Layer 2 of a small transformer language model trained on English Wikipedia (11 layers, counted from 0, width 96). Numbers have three digits each and are written without spaces.
In attention head 0, each number of a token's query is one row of weights dot the token's vector x. The head spreads its attention over the tokens so far by the softmax of query dot key.

Query weights of the head. A number n stands for (n - 500) times 0.0025.
q0: 531631477669391578340509420606453378666720581590613348461514450555587541712364415363510496447600662573489444231413366509555465484594599414398235588592452422496570564528468385532383189630366517334374496528565629501621526362529406524685434405588534608376305525503541328468298387562569311587
q1: 467548442403553340340544589508412452592597667525483402638734503431475432626522390497721526402310371507486391416608589456657600412459624408552554531697528436481604330515366456324498496510474443597524614477641368413452424494715541538157754580505764575356336577453615513550633557483433392411
q2: 358385386419434370418496766529387741429432449561413610496634608651452320449337526532504616431379376343493452472631514521604538648526340387524502397514482508606593491522519584412443844513501488420521608621442396312374396692443616443368695476349608561396446412305617336359762572529568430317
q3: 357320556397574414510198590421446363412449684708582640398466426585353570471668566773694470614580551418521486510412520514477336472320395733668601502433583497622513375389474504520554712415432455668408668580427477556320448578500515321529533608524582595752467539488484620600574594430397612518
q4: 326701641539491752507516661766266487555604412522386514469608427237431676423572396418337685359499521700449635554634593434449390552473600393493488333665366507515563551577553580462416531484481533199549566462462499439516596520468420615411503628464545595358404323497585298562613371555545344612
q5: 606266571477348090666645434513464337566551577477347558523581356582483365544264726521481534735516419379491444865716629078503565414403565536479547610797486571395665395622427731446464830653460513312583493485505271658697270588614531484411352581634356558602313267430459610320533452359460747690
q6: 407493565150337317275603367499367604679545389573406324658507640488426698430330404601629309301494578567451688454590507398612373701436597437746665375418502609686436625194469610510440667531541601601668762545565518574144624517577593597694638487362708713481446603442645337385472289365573362448
q7: 586253451688422309710497367427538686369511462233574480316491536549556323364677712329569542774488425389549540456527609554558567421391220532525381760506708468481605508708606482465463378494537259495607511718280393483564502514511532423665295524452333625566624495322532576574478285377672498468
q8: 360527739314413059776583548372419723302501506672455476331564384659496292230556777555537389441613532358403574513358846505415388408365392513371982263438539698558305337228418620344625832612524719636509433408687582423517424435525541429377704472524405569688268459717488459342634660358200646607
q9: 412550248728460708508536518652428081494469404530421663554330652519447512888391510528715584601337621357395416595395440447468520797636576593521266377603507352491558605692560768608502467752541389381564484639463417626641517500494487405556462642585463553550596484406521476662414396447433408449
q10: 541540582585406402334519610458444620364546492514335658317781374525184414647537456309751481592517429441678546613594538468523282460656682436603550664416531751477560680525634537639413833757544675477523574296369676759574621439629429485350686526507517599605402381476473491367369772588416432493
q11: 447311708430335586436508624683582457364501529610477453614781500455555473596511514288470520576293454492381688468522496407775452567445598449826556548667453601591490558371503456417398408552586233466426384396381414441342475608500468388723315554653420425402605562348477431613339548400675378515
q12: 621365639497597394479602429356457706417477541912508512468530403627613435199528754435484470448465470553567598477727439445476263447135453442583654683341794725442621564565335495555411721383635521473458423562589552533570252534649694346519622604552476473335536628520660484408656655392124495470
q13: 508370481331319214487732354249612744604343538533406405445471427872405564248260508510616360432624407218618553455597566458514391552556449426374653527415674633490305505428493450506493797544451566450700438418644638486654378410588504611413567578529626458579668705543831684431432552416356747387
q14: 386849712449327392478357524558472738568445528678497291603668560724472561317621642578532409373719583704531393170391559436371553614509445700295475394560619504584364571352316290554555480524537548582481565460330388306368495676538582510338516635461506523630433502335560568423369603569343797293
q15: 656536594637532660458469636546296645396735320734625550330497509571446630704354497716519493495641409405502507351393357666619556714533615591486591524699534695501374647733365557580394503666432600522421669497423418603689483326423441554537751617616534474439497396654541481342552421563535497634
q16: 401653427476631432445420464588415421519492807535252406544557586564660476633451429541534411583636579363602376444368451535594471534519499656505566620688586433526582431460394521363585446610520246521443259593469241531592422591512398632269522695406706455354434612401674656527527678419645655441
q17: 489513466460641414653385519544518413390593532484433534500489387618476308400356535501494651519533553366316553435471551311684403471705458413364534538495465596483564476464627527467611596592596327455476349642404388588554268515517608516371648647488557476435436482458506514434524569358601586452
q18: 450509549395517565513466421388516596419559460510523539394346354500488304362446468475596446394619599550477680643572465611568361505579517576501616381401658619574335536480636618487341603594780468635705408591379516586327412528613310317348603580340585631500701533576348749285352643366632518705
q19: 491237526568462122620676496333424380461412449460429443534244500492458396350356672598428509549453203526437501483510615352580566560450255754321614546505549278417602594534429560450518871572606603485364471458483361531731498684347452582514341335594264548763677393287273493494379525524512733542
q20: 379599644503416565473460590447332471399416508603431524580514584542348427675499552683627445455714679509520552485619553678445638685569562613775519396414500520497528591521564537576600647452622623595427686688523508390313463696467374563625642652425698523454554552258553267381423516509482322507
q21: 431634647666449590503588536731465408641496465307355594437437455311697491300419420381289499584497427821471582508448467443591582616566309524414337439709573532466452748432508568594475415506545619459480387327364543579556633415436353768408227403403344498449560492533471497388443491361733751746
q22: 238520582407422653478540399398669490419841694452548420478576332356588501526375528419462621618650646475384720394481452552613462531493594397180616696357471501611607470537540492672538426426571596422569322270631362480596557503703373385372303488500336531559561499622488628493237640261586604544
q23: 496432459613496724302539436628499566551563581591395486358517354370584405475493460301420471493469468518522584375410373259609555431578511512384383583454523493469677705451300377625648525504502350412634414410512596434468511337588673479636400406628499347215516457594422410552578510416569634550
q24: 388705631385339569417613215553385527509482141535530380665449439570507715342686456550587583649701685641470735737348435551459428399608320584580696504301386505440546449382481610555465343700404830682402538293461775575306412352508476278513486551468359292441640661448574779306536557318431273677
q25: 546570839445445328566583526722484466485489435812351640362398245638560402271583536561356589204482388287648533560465466419487445423591399540484603489626597558719508691268742425481438555487544742610641455664511484599443419560658560534641474615600445524538164484724748591626562601351250437490
q26: 482420534564584388390420397350463587550462482559525397425509431493469385742593393661508439557666630358424407609443268729517294561440459388445428597568498576479263386489273481699383604548588134465531547457562520223641663558824808624574469551293476475562688607504386507537532611585598352596
q27: 339378401436516403382729440520413674429505673633552644402517435497557509666586547278512365553437623635334600561592402499538560437721708531686684631451622555425506448562521355450596482559529576428346637244574462561410508482590484479478369548445322548395635392331612584546637625610587628565
q28: 676374140515627507542434595521473422216404702373581469600386603562406629574424615502733345489371566343530622513268447562631595641551579572367524520330523271431887442368403294346210276513437543337434527402538445586602515297559600324337390528592477544518495495470550530563475402503455629405
q29: 544584522589625574544511560645591727315656645559291622534416563517535484439586441613617506370519584392596708583650572475534708330621584287524697348449454811624562544574525461712845454428691435358627543320582311468381409533538382549383653578584472578465375422623495333497302497595526494453
q30: 568533576590455552494589693658461750501446527380517442499477391422492320452373453475428561420442273437834604798608414342575498699317528318474371361403366397434621600570552289422347616324604623499436612304291594745785432717465578684453574548670490563427275371524409556516534578307563701635
q31: 218587398402315313521562324279572568344528503601447458338380321395463470322598539488450525454380432472504625509493230492345516521296521622446609643589752456498627511495255704308617599518466481439603386397595552485282385469354730509546605597528487406680575595540529493571416498497478668461

Each question shows a short text with each token's key, already scaled and adjusted for position as the last token sees it. A number n stands for (n - 500) times 0.00044.

Then comes the last token's vector x. A number n stands for (n - 500) times 0.01.

0 "ers ": 438544503568341596396704369559522624319540504528600567435548530519530343483565389595424404573565
1 "that ": 408536484579449631327627402457415450505508568541509548322531501300521376333548583419527512628578
2 "had ": 479487500539424709382665441393482432487588406527554481382580441464474327438345291489464504478436
3 "been ": 506511517568296612309746411498530458394547602559498494366562451460498364465513398513435463446411
4 "don": 623404391491347532515653346504302496358559518476494394478585492555656328463523481469457405574505
x: 640394422696363619499451526465513660490710641337502607455419555529485308621619593453471503459481417523526485403610452407566565587443394558536444562568537366558635600774488484567553449450775337668504350666347535530559474569699641438486463620620583576562602442509499474558363431607644531475
Which token does the last token look at most? 1 "that "

0 "is ": 482397397591278670337821421484538397454539490613455493511545449474509311436518353449408551440465
1 "in ": 528521491655354722430602382619563506570540458482562603381761449492541399239575460463518447455626
2 "At": 547399353480359503443741228557319551359530483407401544515546445658654354517477515448510446558578
3 "t": 590359361462284609468718339601372406411529431443423419491626482461652305521513570471472332475509
4 "aw": 685417364451322503546674232442317533385500483383543361460593461577582407455458500551354439547602
x: 448420387643502571333535510485600583371582365464600553271366586514714318540489452349338638493692454485510598432513438440441529494450488625459457480468556546570675566773507487485431380381544145541481662588494600560590534455488418455476531454435469632589474336347506441476373468626568435599
Which token does the last token look at most? 2 "At"

0 "are ": 484504493564255601291765402448532395525524564563493491508541470429520343405427403490405544450525
1 "fe": 409391417443368558402681384409319510522586539366444523492554420451639330487470616522536392613613
2 "et ": 516464495557405645539671246682531553395426454556411549525487527390519340439664553567461405553552
3 "in ": 480453571554374695443613372636499516554499462434491539424748446481553410286577497538476401456641
4 "si": 570437407538264552414532343595294499459568464515518301378571437573544393487573510584422538447633
x: 615477265630470601599377497440708464520462547498524554585652544517529385608402455469622779633538511495367694455578579486694491368604490608445245545519536448510425562532538659555380303408610381302693470515343445562630563331555426540536529467423457567595473529530410431331447584520493533542
Which token does the last token look at most, and with what share of its attention? 2 "et ", with about 40%

0 "\"": 524564494596385691568687460626500704464437353469646525369554715330356254439500606569514543576547
1 "M": 464443342497334493442690183548296541388486440369439458541617451536635286526440557612508387437626
2 "as ": 564449538601458724510776369691432562316419492435446408352576563423502266477577570477429291489517
3 "que ": 485398488543313610534707310724335617338535478612446527472507501531581241422582642543484384541631
4 "N": 603472340465418492533701290488290508297508385439568352443631485540629248489464534432568299469551
x: 574461331597410481590486532445601627428650644349537523338581608330411356762581543372442578390607613529501556564545452384587579310394452571606632671544596468552573581501544464731595460419497506613607397381556525586628682486456537635459444421519591491523525533513420519622534395681774433464
Which two tokens does the last token look at most, in order? 1 "M", 4 "N"

0 "S": 430476481506444491552651316561338571371500452344525492511550489490579316504482551504528335577608
1 "amb": 421404420513404512485662304523351562424474475416437633571524561571571432485529489527493324575632
2 "a ": 539502508523426535566653413675341531340410485425409403470514563449528344504535626575394397525552
3 "Brazil": 604354355527337598497634504476372564415484483491403326480610508553600408503585430545445415449535
4 "ian ": 567540432441474507562652413600442617349564364459540404514500581550574366460699597569433413558522
x: 519527445648462141657534569459573456352633669510677607421541419539468372490502653567561455522622492413508409323567768497593627561421371506547543642583499565586643437569517447511286601481504483407546424574389342495606534484584593495592540590544421598512396423480435342477322419637588587352
Which token does the last token look at most? 3 "Brazil"

0 ", ": 570543428650452577411538450372426526483529527558563584418629271430542342393500543386625517340476
1 "200": 438344339602296654544635413467441466494515437518434515628643472520564411462606492478350563426538
2 "9 ": 525445420470409626525657309629517506446514541548504328500608380549645317584616504480456405449523
3 "a ": 518536452544346553411711390618366429402455633557467426453593559475618291396493518524445422470543
4 "m": 566372379472393539475643258456433513499495520415525421468614413488743391398508546502487433551582
x: 577446375535516711633638497518709472484430661466734454377507487496566395710575488418524453573388449569456563496627513380501420327453352569564301737418470481561515526684528577547697258471468395490602633522457610541657504483423394553426524389518439554535553506515412385475241560512512589368
Which token does the last token look at most? 4 "m"

0 "p": 386462513441340540454723276630437503426483491354518577609482478491640338524527661599390329661558
1 "ost ": 441525510462347572454741279680376568356434420429397606525497552430496328467565625639454412556653
2 "until ": 474552481604345704292717561555520443512553546458539454360701348368443343412408423489644533444538
3 "the ": 491511551516434484381678278649372537220443474447485450439599536555692366318440522593527432613538
4 "43": 633424244477388527552798382435408508425500378479529333497651373568623325492465494478509436529535
x: 543263410457540464567554610541634636464578546452563456257587530482512520541441528444499702496626474435465662455622550335617647323318586470523509639376601617538552720620372454608494470363528317514607541562349517535550480614452527550591486341273594432465460340370454383569505571549663635543
Which token does the last token look at most, and with what share of its attention? 3 "the ", with about 30%

0 "| ": 526494461530365535403617352387293532596463425599501439436603467331469241364560573425575397434426
1 "\"": 437513518523317675508704462583539604499488377475552530469649587363428225388419590528624509525511
2 "Bor": 514348408524359495566604321551244531403563408364455599545642441583590335415507509433558401571583
3 "o ": 541467496581430559567642380672325592322406512446422467460561575491551319510684646514450320603541
4 "Bor": 543351401470381488560613325550248535393556407359534396477640417586599334420505513449554394575579
x: 506511404491509574590414618550578603558602544337636378351546471436452537735408579529522637471638403664388474448761539358549383578296553662541518485554509507584599550571444585607552255554517283407559416535377338536480595406578502433585509384503591405438498526586448495603304522701676390531
Which token does the last token look at most? 4 "Bor"

0 "Mo": 396400406546328476520588263533252542395546496366507572550562501579619304574556496606486346578621
1 "on": 330383436528383579614651261617373559446444423390449607635607476545650349440501561551418375575599
2 "sh": 538454385461375527447701239577293578432548552387431436494594480519739341547556570501448402594525
3 "ine": 600422334481344631535723381566500477434578500494411314475575398574759367443553483562373440586569
4 "\" ": 557565419434395681581810372485415358415483503558564503569575318488628346464488534455324464400552
x: 563504423554572383466348653541678558390606612547558631460669613619578537576502654472367442481422546186572410453629580488530574398582357650597513429442515575581635366650538545683609654429486485614553425546411537571370452577402509458459520491585426501722536295580426543598345434481411547283
Which token does the last token look at most? 4 "\" "

0 "ation ": 446504496518338536398766154620412560433512529567545543519452462455646249413626584560543425583583
1 "|": 468437604634339507328671462444398538503413520432510401534575608417611120559504297530518645403470
2 "\n": 549516470615421557575664192585393570367379396483368463478658457354508304366539627673418373506539
3 "|---|---|---|---|": 502325428484197496322741488480492422434494579396535392614620461592612298569326345513543521571540
4 "\n": 569484443551382601545680194584406543382412410516584512482747431430544305280567556631422413479476
x: 514460491602523448599538578535639739431557615613653597558686609440728516361696422306541682545451477573568357386568481447444383404507318589645489589472643672461578746629661492630494383439617417503507450530366429445359488653517432560435478520445458582560481478637467569562413525619452448386
Which token does the last token look at most, and with what share of its attention? 1 "|", with about 40%

0 "in ": 586622447711286753383626356707507567505532456456504568315733475456596309174572498563547450465640
1 "cel": 337233385538303521495565340551288559290471538495506731489559629599740367390620477582436259468673
2 "ebr": 556229359519296582454655227451359556313503497377313548466707377570694451257580497509433347443575
3 "ation ": 560557500516344571452837141639370621427489432509507506477477312361653249390651627623497441523601
4 "and ": 511374562509363643226700441477401524561434645369410378353668278369627232207580430489475446454514
x: 691449420714330271589461346450528539557553492467632428463420521710539572557589484521537421584671376498496547418587504272555612327524449692564365696433634514594413408722557670489501369454412483557564444515453483553496514551529355540480561480504575515393398242648461595506667382529459498507
Which token does the last token look at most? 4 "and "

0 "avail": 319207227488211603344837564385374414402499635591492523571594451560692453523583502556358572478554
1 "able": 340275374534295614452931374539368595460583522464404552586485446492680352417604531659410450719679
2 ", ": 531501506607543656447636319387273574412494546497523503311691096281491251346552645476562443332487
3 "along ": 534388532599263677443800402555504398366582529485460573519729380388498184256620597522737551550625
4 "with ": 490501617497359854326760348581457495494515509400516472435759358401473288185496472580468320449613
x: 562535531749534196576479633529564655428525529452571478448422533643532504644546460512482550624789466415534434376567494338462516423462372723499433424508496560400546319564621467585545367349464592622542597453354495557442499499482343514514625333528628537414310474423345463457446245510431570483
Which two tokens does the last token look at most, in order? 3 "along ", 0 "avail"